Layer 5 of a small transformer language model trained on English Wikipedia (13 layers, counted from 0, width 128). Numbers have three digits each and are written without spaces.
Take only the direct path to the model's output, skipping the later layers: a vector added to the residual stream pushes a token's score in proportion to its dot product with that token's output vector.

Output vectors of the tokens that the questions are about. A number n stands for (n - 500) times 0.0028.
"under": 482466433526520487541490375441470531402672475650397471494374651509432491506431500543541500528628425497466474197407447440696510559532525461463646483428636455506408360500410520503503490507507415514436475590412497407474511599639619613509442492428492541675638692608425561811379532621458607486551520415435376303455509424586491439277684461515528539476408521408404427478512512649751481435515
"name": 518482488538545627448425579273404728542647577464670710601578222260443380757229591665396503472339309354471454201385369562491658461499295566440659590278637498470590390294597682532435546639528354426860531530684406332372642492810608560593674511464716292250592617452515597803520392630674279564384581625447329597498853326453764472357344103416379261578304388425594419686421613574506449678454
"however": 540469529447406478618399349298651555382479826664408464394459104336510390377565194632529580330519456271466302473582165621787688499317350560609303394585473355288224634824319468328580673570517258782597641504632696172409754480535692461638605527675467603394647845467467436655617401504442331683439585553384643625683552405791632463689475457587596360522468388542255298567830629544302538298317
"). ": 645274622531496612542544635576558627436344394517311449488551501394407369726476336697576335612528604578530440278531616416616398542444440455455479660464445482593514641494504507473504592591524628422598648601603634375302441487608480492568393253410504392425523409361317578568605453580530420687394491473567432322462537497597436479607631582202403631632526508400588467515504450576377539420541
"State ": 418622711461470506508491398394466587606466452401520570412222553477412517402415595436347329357379451321455495647403385508610561570361444475374608636549420548605456419576550463477583603533508536277725502507429573633516470534381591553594725528534421319518572628432389533534388500619729519721411471506379515431375503452413232676468605657428461546632304552597588484479749641405564613503436
"\n\n": 631464564600408690458477541364500619455509578451543655590500500474612494543609519353409379596658506543651549604441581369495602512480488457517427404351398534588587444741535407687445440353536541629396452497480632612517372447407589644462495411392514600564380397395642534443500547495543349371671390401447397600500421490334497487539476376460471567675563458503276597425384489453503431506547
"}": 641558737553290458503476605401487567408579578657670499544475425422426375400371440716371264640412483518382398354482523534656441375387419437470487477372544490626571560634550334659539615576529564499741617494347502345560540517450423578649456380324446649411612449296555396483536368508389455443499546383504557398543568398368544462554709544612539415544436458433627561602647513535521594580449
"Succeeded ": 611444691439408419519487549301791582624550475492615618428742206029535545655446497651373468221675606401687564552312428473393645485373366554329125613351526232218246269760783396277656355852525409616957571557357629412604511497512695749607642264315568349463597802076410297761327255717806399506323604569517346501460704434267313607288496403491543502590767402679312432784673455703712438676333
")": 550373628580379722497517551384479630438513594540475499527597462472402491708528328530594366655561486572405423359451695424499452561547538458542484603303543524644461361486566414684383672485535593512510596523591693512539435492466477467495456327436552677450431528289495565417512330368560450435464446429497345484429434493518498535526667496430291535608609494517480513373488485573343545512634
"country": 485583511594514640473725454363540577636930635489457518625366564288357323380420550500341361518339636519615514300350412422333507588668402485440420474220511507469390511606572561347471666606514400665645615475444356504367586562536414630634731495337474376490608670492452442606341261514618680637342622552331432478607530252477561489372702336404357491567326432504672384662395584545703582688466
"such ": 551377457791515396699355375592590565371459542398448753344453344387328282373414326405532479627774411290447531448575555574399493647452421598547298546634508474630281622465453501467492662644498521589327498407282637209282668548466704494531460585545523439436568596569580567718600596409488262641375642419437645579409235245640612609622564432579518432541453549596533230416508745547577744615346
").": 636260635437485625548542552519598624470417390531280454453492504357377341736504379629559345598556577588444437224507605447599412530567548455523444642421492547638448548475471470421514683583523629368555647549576653395405393430507510492513418251404504477383492399313377568515607429556584411666432491571534498406432567515570458485639629539307415628549540500498554504555534449626463581429512
"district": 533481537374388584440354310531695444576659596492522549652419426430509385283629351520354304418487406626496338334326462322678465354422469503272590525295627683395652606500500692403604511577507473644558592487581644554323332577624589626716837349350512492530531803361627483585243266605532257528420782490326596610448691312525412708483618344314447587515315293639565379628530783401544461692556
"., ": 707451515464422664459514515495658640676436411400503517353450456422620430573487414599638282508675580669630325414330629435619456417607457428498414574488343648476515657529686554619559344458534422312592547483349578364344489422642575585689580342512505550359353526380475327534488501608364240673491410609466498458744508430573526524582391670307668662566333306504533459579407459493508504394481
"186": 601506451512558552589529277449667444605333559538598503340555417344509331442355535630440577643554466636642511654401529449708470453401467610546364625597523545363569394586512465416503380647504519393525542486542566579434456527724399506433500475609336667272614534331307541498602362565628414509291575423415542618428688380467534524570493664457530457492428287410571362367529519613551495551493
"Battle ": 458654831630482743587740241495621533677353536495531717561688406286370310463446539716341470447343398593552541593523340420621556570312085480460201622416743330253303328573550432458646390476494461613534491554545661469562763508428690520562495376584363426399551487369371545451487440488606465742567499442369646581601522513561622491453503590362465385557506263647542523550495401469393337632538
"includ": 627313442682397525710336358410416640576626638438540690429434222460568262453420455516543472462507346239491351598382402555477714476469587648321357474306607381420308380367539688579526605565540612608516550247478811533175732367582692457755629462283206582581554472494487610821345525576490410679440469546345453731555659321669516546520602334587422563721738466554354307464591623400568755422171
"popul": 555403490440544395552449356421382528651762778630553428483555601386627463387373591437592524398412472428448481496546411470524630800479546478348177634355457487501487496360450484499394542681508387379432593419370501365286661554411673725641682404336591649514433632531497625641385307475480424595320655736358566518648639278483412487502655402526492565391494241536571431647451545505644415679399
"\".": 649449574541545597452437614524586601457368563388428364594392545509487369550426533512428376649475437502547390322544591530417542442574561538496458511445496524575410639584439337393733626594566491456423653459463601208399401545646710529584527306608639269460449448487350352491537505428537505624604447761575479354634505572470569458574600288317458419536499471602339452685578400637435460464525
"Football ": 510249596598366732649517381411630599611384450312382470437314496467594305477407298565440561321306522258493510604461466498524645665427346573511531721391566514484407491485395616446693430493527652500734603535369393403653470504551473497560539455595264483524570549373610491794367402638644411464521648607371437451532733566606364595421632512400176380469379499494453466646600639522658568435619
"least ": 618291693370556455715425566286521729719609386614533576308782583418518336291432470683266551495693413547527445380594566368664496801252383574604133655181490426631090642423639385558518745480502190345627472690317575324026625580441798802631626470300569198107751697401712446662532316695751569548564538542426421848291673237538360243423867339224249447434439454700718255429483896582420647586329
"listed ": 608593643566489569581594303407510481429420489484490437253495507344678470333627518709418532454659626327315423442335377659557475402431376556365464534301421380463472464355579397625779409690529628593475527276390383525233680645767756582780499571229426380368567710462706424489495442752640495383445577621382535488472793417660523697466446542407647534770376545661451418353503261377530523356332
"way": 535428520659448669375610416570726618458447627362412678413740560291259405444659460440317372645539468443519424347359536535572511606592403425520639557385647519505333553609770522701587531546555376533661593262450548358272740473461300548508670490455337291637470773519344536502534403401473652591505469502470332604480603260428735537465626337245492498515411462457324535616376538533516387689570
"about ": 492480401464509537574506510547386462588484390613380676496686427366433368358681463343566536420496601534553543282578567553529683654467333482600288500359347447586616441496485227614484478584502468551342562550478563558204566380647540647379641475439545581490582514531426601513514264358419408521591574675413620427500342350719707562593537867561603328591439522578145241437526544681383588687359
"century": 588478616471484667704524342490641686573364440417550561575342525271209535643549435738188474567385303617587336531164212449671458636552453746286192643314745498312436609625644585399473464551531343554671590188377383370433552833755674589503524316303551554274433516464533492484560202668641582609286716707395528655493565314376381589541521483365358559350515454684578326575430688624635492671565
"\". ": 642427578554573579460449626548562615438373586345444352618387551517482395605430532510425389661476436457587371312550607534434560459547586537490459495445501471557412623575463343436756596599554485475456644471484605176399385553634736535610510280613608255479440455516335363490547514400525461629609448741582489339629507565480562446558594288297426409567504451604329445671575390639395490497524
"\" ": 562500525623501633449433663527382611413406630404517303707488637605455499538409467487415436658401340493550434367635589516351637519523649508566541382482563472451472455567564302540627687534535447539339587472531540268443451560479748454521406381629694414565421519411506406462500441355459586531689418695583400500618396564465591381495532264400399320551557569597359561571556317519385462528563

Output weights of attention head 2. The head adds the sum of these rows, row i times number i of z. A number n stands for (n - 500) times 0.0026.
o0: 352610503512450578469549539506749554522565347432454639507404472315453514545528735331513444634390381433435366520256512402394566525462381635386618463509540459570470482545641669494575537392472620587538483541687580502512404439365596403560412476473625515674328453640249615601475572477617454501556495646406410425507356457561382605560569459536401549610582447310510457376455426565461554477605
o1: 410417420371531578555535588253477642469336312588456595539535433607346547562493494429568333456512501498406503519396456415462309431627451458550498606377560590483545580526366539480458275376469777408496585434516659482599512473564407599714575400470454491651546419499563702636478399415485608618571481490450509393667459472561515571523606497406268406567580518516706515416482289514623580424648
o2: 583603496527510577564576568539437486432567529352655455391520441401550421434408399593590497489360598402563418637465574546321456658445507434450528529360546519484614335348662481457342474588637426500526635535410427597344565445381592352655407632676560546468610434504535388467546422694458423530453509531272435542442655496573491552577545438616559476450581548642351539525476443379415580412433
o3: 509496550461513595611500685589605634647506542520680454630487636410557521562410320571443463664393514664564521366498593482360542399450716424517500554444570359436384372448684455606406584649369636652523563590589348319371471578427448366665390324459444426504621409651525394322543403429582474460445499548421552418532381369398611554344535308443352477427436420596653591540560421544576524461557
o4: 454537554416562523575421366457476490445510447485508726446452464482457358460558320462606470330570492604573561557533382355653372512543588498440493367526405660594401429533429725612551407554748539438505408505516589568546536443394415506423625623454461325353520468478619562444500391543716365539475442522265534478465485587458505537425457488510512628538419339619699375501590603532513479560649
o5: 682325289445633515616562525475720469409442364512277458357521340361584476603540573341397507432644395503426454469657425488472370458619320619442285477414500547561585684350590489510610368563589575529461462521540564456528393321461463476606602446354368343612655554556516510411586569643684394410558475602383591494441688551412629476582471779557607497372404488510445396586506728516606400499558
o6: 422500330286292416474350435579407585553427540322379412402443553594388485485554426554676493635259439494593569487445506496564322507681377321653437433434464438575638433556374679532507467332841234578678646547337533561586467415400482641431451424546591824457435477537637446603428370495425483576425424759466613429480477518657528534545494514557627711621628588525559342464434600640404478423498
o7: 434376460501544328360616445596424286376498477433561548524415589451526476741488343602441512303509722408587455564572458497506516598326534532481546446741532422459484531310404620346536486498351487455679546583471588444334710794425387356482589544503489294470616561452742359572600630576430518552395533412457601440525499550674368373574431536735297476521523671385489539434642479485410605591381
o8: 484594525444558444449608552567590562475239426475351405390484394408468477506508457514446514690649449344510341586562487438542654392605464694491555525723386477520444384561592547516470505513338326634507380496515587569592607550564492386529494526500613361272463443433511461522500596649382490582669525429573435500476435553556734610492636621394321571478494555512469294538340611500450472407521
o9: 497709422420377534624428384533525588496529316501362497424475481353540446637547405445403575446343531688502527504433414511374595504585467400381497577432423511575479598429544578446494471392623295451637615378518495554459564488481717527724543438693650497492451586687519622721583482563660307610532411681170561597567513419352430565543465535593444500493390253612459422444454581451526460455384
o10: 255454410538494347389405386644326699377404275579575587582361539603571512475541497413398537334484420493568501460732515489411440461454583717313647463593600330447564515463581463674374602282323421502335524530362400409363759529386635322480435664507600379492446607484452593654596732465580468549636618579445654634571556457548516374393512566544497399517562518421350698498659492686645478421412
o11: 638365359436543487520547383312449411401581770458419425367460404422538554636536476545496497644528362656491522508457600487468505292651508548426547602407537401407508511493535378514420437458562317478448500509447494698580535500521561463397556437570510582441468539457332445386584524410650517617451610523422615422438465522452664501562464577512546566609647637405519414693367541547468400583544
o12: 305424532452440598437547481317402610564508513615430376573534491482428543300499466466496530351518563465332508418537444631407589476641452649307505434366432423461561353389537666593438527373627358417619638539432517552487528629473539518639403410472591647514486557485613478513524426604461610399589594356437457508371480363592391588489475539574588643516654572581614496566474523428399556506677
o13: 517481553570456521485398538286353399526479376447610553489572697477620525522423453514441561481522622393486472527345599383603430582782454450468514544364589440466389387348496470515575466454573458545586578650561455533401482478472509594574523390425579528480517612567508458560476446582519416657564422597387540511489575477468381501461414422523600543596649391592380545446507431613437423440506
o14: 595473532459504499736621505555456400431421509516717532493368612499480564622451490563530523431514696426569440434378434408554474466540546485618497512473589584367376586576687493513575589588515483560493515509487510562445480569463439440611506569611413484377367424290470476518400287541537424646314481499331609560486435453459517430471430546449477467468533473443574527528589454477517381566534
o15: 467554543637536504604449513518664407436440405647525449452487434336578577418637482565383534528579549430618518540423471494426352508520566497419464479713554619512321219417436471526505537558704443405417600448490416635227508513516679401584622575426457624357430499596541642454615474529452479543524499360316407619340526520516470663480461538484456427469591479635530469509425562512471518540482
o16: 395461720519534502381704487398656573422536582464476554684417348428616631541308506619459447628509484522511299332633640384422465343446538489582468701489580528540559530471463386663582670535446469447661478537531799283414352538475402445518306417603510577304440476523386448593527518440406451547767450557667400383247581481355482517481675430245468533552738312517582645579518337682419383436496
o17: 424437564474500617478522468374499480506539670644558505473485520457486248738528457574536483507651649587464440549483532460597366589541615388503403494560337301658403459463644362553561627739388490533419559510448511464381486516356708382487352369438498506458467437572541502375489413591627468535409671575548697500374519455404604505593485512340522418265643421522484389491543476598412608414586
o18: 635535435405484568651567505695523348652480386562382612483652504389463435443623325484549408568574460654600712383394616463493481507610397330568669387541459578407641578476442525468435488428563666634544648599539386587517388306631421595573553536388290422361579506379550616278420660506283536405499407430487357451398370509613555529481496446345399652634622462446588532480401558441442485676411
o19: 628583328374822409414515576422574428295627399291331539578472545672527660481646482417336645531493499575555429402701511705405438699556598593572649255544566592511481464472518343444579648516186269457460391376450432346490352619488568539474470398573702441654516459599463379402402547440425617579442402534689449672476611565572475478381532432510452486560423594567324376544458635533517365522621
o20: 457501506477467471434424568625570390515403745453519306571545688623413407482576574529577459507525568523436372441366519589337668547633414509450749544533539475498489544390426413488558593581249560439480475656594427431533426447575431300330575383657739514499368461681613403395392523449349567705498553576559472338480384744429737448441464400334442337426665564593522520525524318558458442433646
o21: 309635448432400592636592420601362501255564551540403463427399428507611328522498411420421471597406589639701439668589441661574652647698483491277612612589501491553512615485510561445571548548508454440466609592487344390519367482497452413440432388507487461605336556572565662497406481690384601458436354683336575514473450449532391627511586406506451320685397435482454447430499554515619641455418
o22: 378516538608264463525446576492304451565400408512560528450581558382599347624413504739605441414401645504551542536624525449304457474469551586459748643405549545433364509434574502563628572575406542418652649567448523420394557540582468378581368426413355427481617565503523709577396245361610686624281638497362471362378468391618488523524509444688521232419604515598633663440715479440551345341529
o23: 552425402509657499390634629436477679450596481577498447643695459514534546707452473312596510448810557527444508430494551344408563459587550372493640436398428486495323489399527426434514606369563492492367458479623655271571403517436406661568605337436509373503417643571456431582323562428565483479540704629654670460683386481466490566426657508491476374549400595570262433489353396504517336545441
o24: 418496540558518339522593561467599585541589346619412503554396436397306425496636729489429419623589521487459474380557460543352568569534448413535376544396586460478567432410434394505388451457644714436395484417459544370495585439465389483622426531460494429502454475656427555597642564434449438479550593505534484466346623587444542541547492424568384518616533504438575423582400588620471580527655
o25: 689457613577502356614512502523573458640484335467500454640516556356581534602517652481499502429766659368386470591485555449534452539333303524479318432528279306499618416462434578529613350533469568432429178507638595616498680464314318651387556501384331606501647588516472554462527643524420535551565434258564613541502576368481615558478473968408787674491479592452533320333385585265391573410350
o26: 647684344558577419370479500335420491535580567469592448533513406635583553355441376610437526394443469446448543420472493707600488744461583509587475568501528377562497406589368705612548609517604360507612682495583491520433446603517676438381482521669461472408532587473487663525577519626543474589354447508395446374343538512410360455443601483581514263538523449394321563485380421536518385409407
o27: 583481595405403474678602664540545500419433436515655626563523498431605504559429475525474285632536599595417648389406666439543485309608425548274467289561659425447492643678533527701330480390403526647600726530475397515491649342539508477785477653317461596500385450543487563660476434586470406468536437389587606345406412374508478430594381423364607447456318372532402422487579476578444606541398
o28: 464394507512439429400527487576429599415649612399433512518552591600427466499622386487442507502451434547397481508440311590410392591624501565278656588540452531612297753334412539481430552587598534461498544431441564454428650556618584494417556609301456471458428491533610503620582414348514409443434428701475372680450396594556514595494651551480351590592458622536383580529486411452411660479471
o29: 609396551572404364421526613602380593611695556620469427576547576327587335526403505408528360541488541457571616350654732539477415416376668325494576355528558395577520558504434302522462717355592607594451638664449516274515435461302587494457448460469634448347621474722410602439835619444382650579485577650433532463383446400425443460507577304558599546519301432583487374640542432489368386477486
o30: 377433395410558391560486398496502363470544527369455285529616647606534473522459409533424477660356467378451403459531348509401384579500616621525572567675496612562497398525407513352345804498773447568472499489489322470598501621561454518434364472551631500501579371340461674403379631462504640614555598376637471519514517452480314400517597609614550419413532467436594506651614385537557552589452
o31: 596599531499333604500304349385571488391481491557779568570625372567671687566389438700441556312472570482624610599613548457375488471502459534402443515638480606495506669478537517476470443610275666575542310416227452443404471608644594597622392511471366441519545392461516404423484411578676441454593451532489577547516553558399421509485409361411418458482549511373394477509587512575363688433475

Each question shows a token from some text and the vector z that the head gathered there. A number n stands for (n - 500) times 0.0063.

"The ": 547529502449542510520530483530557458509450503510509492519486447505498494467467565512469492498481
Pushed up most: "State "

"mar": 554619536546472357495353679416416421552461703528474512522519572462505615622535494643571457386421
Which two tokens does it push up most, strongest first? ")", "way"

"ch": 557542554496475496535476580543553562552486536583499524413489535546470482506502492581473478435586
Which three tokens does it push up most, strongest first? "century", "includ", "listed "

"ent": 603551506547497557504389526621604510499523511463495523487470494548498500581445452504490550393533
Pushed up most: "name"

"bu": 496518483549564528514453535537420542483450517518474512459427521500491470505547388557484503446468
Pushed up most: "., "

"School ": 533479551577572557461568358534476344436562664590560636464493289490659435513494623643256570492668
Which two tokens does it push up most, strongest first? "Succeeded ", "least "

"o": 561483543445476463623455489423518563523556518532621467543445426457584459511453526517414479472397
Which of these tokens does it push down most? "such "

"P": 574579436513468531431416420576538538413452467503503456546486481482543630536517417563484437370424
Pushed up most: "way"

"school ": 532523496496450496540495456506616393511446566422510525530545551587553515453364507517459480539376
Pushed up most: "\" "

"de ": 564576538513476484516473563528547541544494554598512525436462549563474514537469486593497471433578
Which two tokens does it push up most, strongest first? "century", "includ"

"ad": 587493495488532550536473587548526533534464435532473496483522478493487491560541501475491539466523
Which three tokens does it push up most, strongest first? "such ", "about ", "includ"

"cri": 548363523486501545536452444495438457507535488515467491473531490547506481519511522532437526479445
Which of these tokens does it push down most? "). "

"Votes ": 392427639620481569404496504568455444521473563627523518433499373464590444526515393524528551430555
Which of these tokens does it push down most? "under"

"tain": 551544464432548519506444513538580494526559461579536460442531464506432553542502529525450466431517
Which two tokens does it push up most, strongest first? "\n\n", "includ"

"S": 602463587537450516629389424487590601549597494528584536581309508533630497555469455525462474569306
Pushed up most: ")"

"of ": 589466458419465459495492400591579500491558391486486409426583461565523577548502507541400534403468
Pushed up most: "under"

"ative ": 507472596456469556509522488569509507563520518544466559469536493535517502533533536537514476524538
Which two tokens does it push up most, strongest first? "listed ", "includ"

"an ": 493493525558563533515474570570425568512477500537472486442407516480499462490559403563492507456464
Pushed up most: "., "

"Bo": 591464455420470459491496401587574501486556395488481411434577466560522578546498509549404531397464
Pushed up most: "under"

"m": 585504489491535549533474595540515531532459430537483499476538489485472491574541489487498541460523
Which two tokens does it push up most, strongest first? "such ", "about "

"21 ": 502745445562602409536536597382364276577581477517590794661483488537551586686622306638307469281474
Pushed up most: "). "

"Ad": 476382611403407534502579466521492515574565534563417528422571479464522419500628619447454456524553
Which two tokens does it push up most, strongest first? "listed ", "however"

"on ": 653517440513517477454476431588445465461498491463464490519464502578520607568485450538509583464450
Pushed up most: "country"

"| ": 535511478447499409502527510476583428522467463571517461480491522504573379449483500455516519557548
Pushed up most: "State "

"201": 469474512460542415445671513483589453531543517530495512432423462473593360298455592529534484617612
Pushed up most: "however"

"199": 555453652535388503665401485503522572633669477544616494583352519470701512551523517533461526555347
Which of these tokens does it push down most? "such "

"uk": 627479419505517556470440428543455538448478480486512586487496455585583550608496434550479535407450
Pushed up most: ")."

") ": 571489563508479505602404458463570561527568478499561545549363505548580499564493455517456470511395
Which two tokens does it push up most, strongest first? ")", ")."

"Year ": 402454643484599469663433368615666440438573470478450567450437479422636412530358501553369815540467
Pushed up most: "popul"

"PA": 522411575577353467584496477513564611497457497578533494508372484505602395473446440557496511584421
Pushed up most: "}"

"ministr": 553537507447546509511532481531565444518438498515508494517480446510503492459459573509469481502480
Pushed up most: "State "

"min": 553376512491500544527452437505439463502532489511472502475535484555517489524505514538440530473447
Which of these tokens does it push down most? "). "

"F": 591465458417465458496493400592579500490557390486485406427584461567523575548501510542400532401467
Pushed up most: "under"

"\n\n": 465442530430470527486489414553463509501496503570428500510560442482490486530550595487432477440528
Pushed up most: "listed "

"dr": 536510543462528479490439499481487545476540499551524486530526409534489461524461532603439475413472
Pushed up most: "\n\n"

"as": 551593460490509521389448496464541441372471455547510376531544441519475385532506548424402475459565
Pushed up most: "186"

"a ": 539564522475477505541505522546563497536504506577506523463527508566501468506479495544473494433572
Pushed up most: "includ"

" ": 550549483460501378524483532479528452514467512591557490475519511529570391466469482394491480580580
Which of these tokens does it push down most? "about "

"(": 580481572530455519618389438485591581539587488520578545569331519546624498559475449528458476549341
Pushed up most: ")"

"Ass": 411538491502543569509462392512498508475565563559501542465511427447502506573471510564407476404594
Pushed up most: "Succeeded "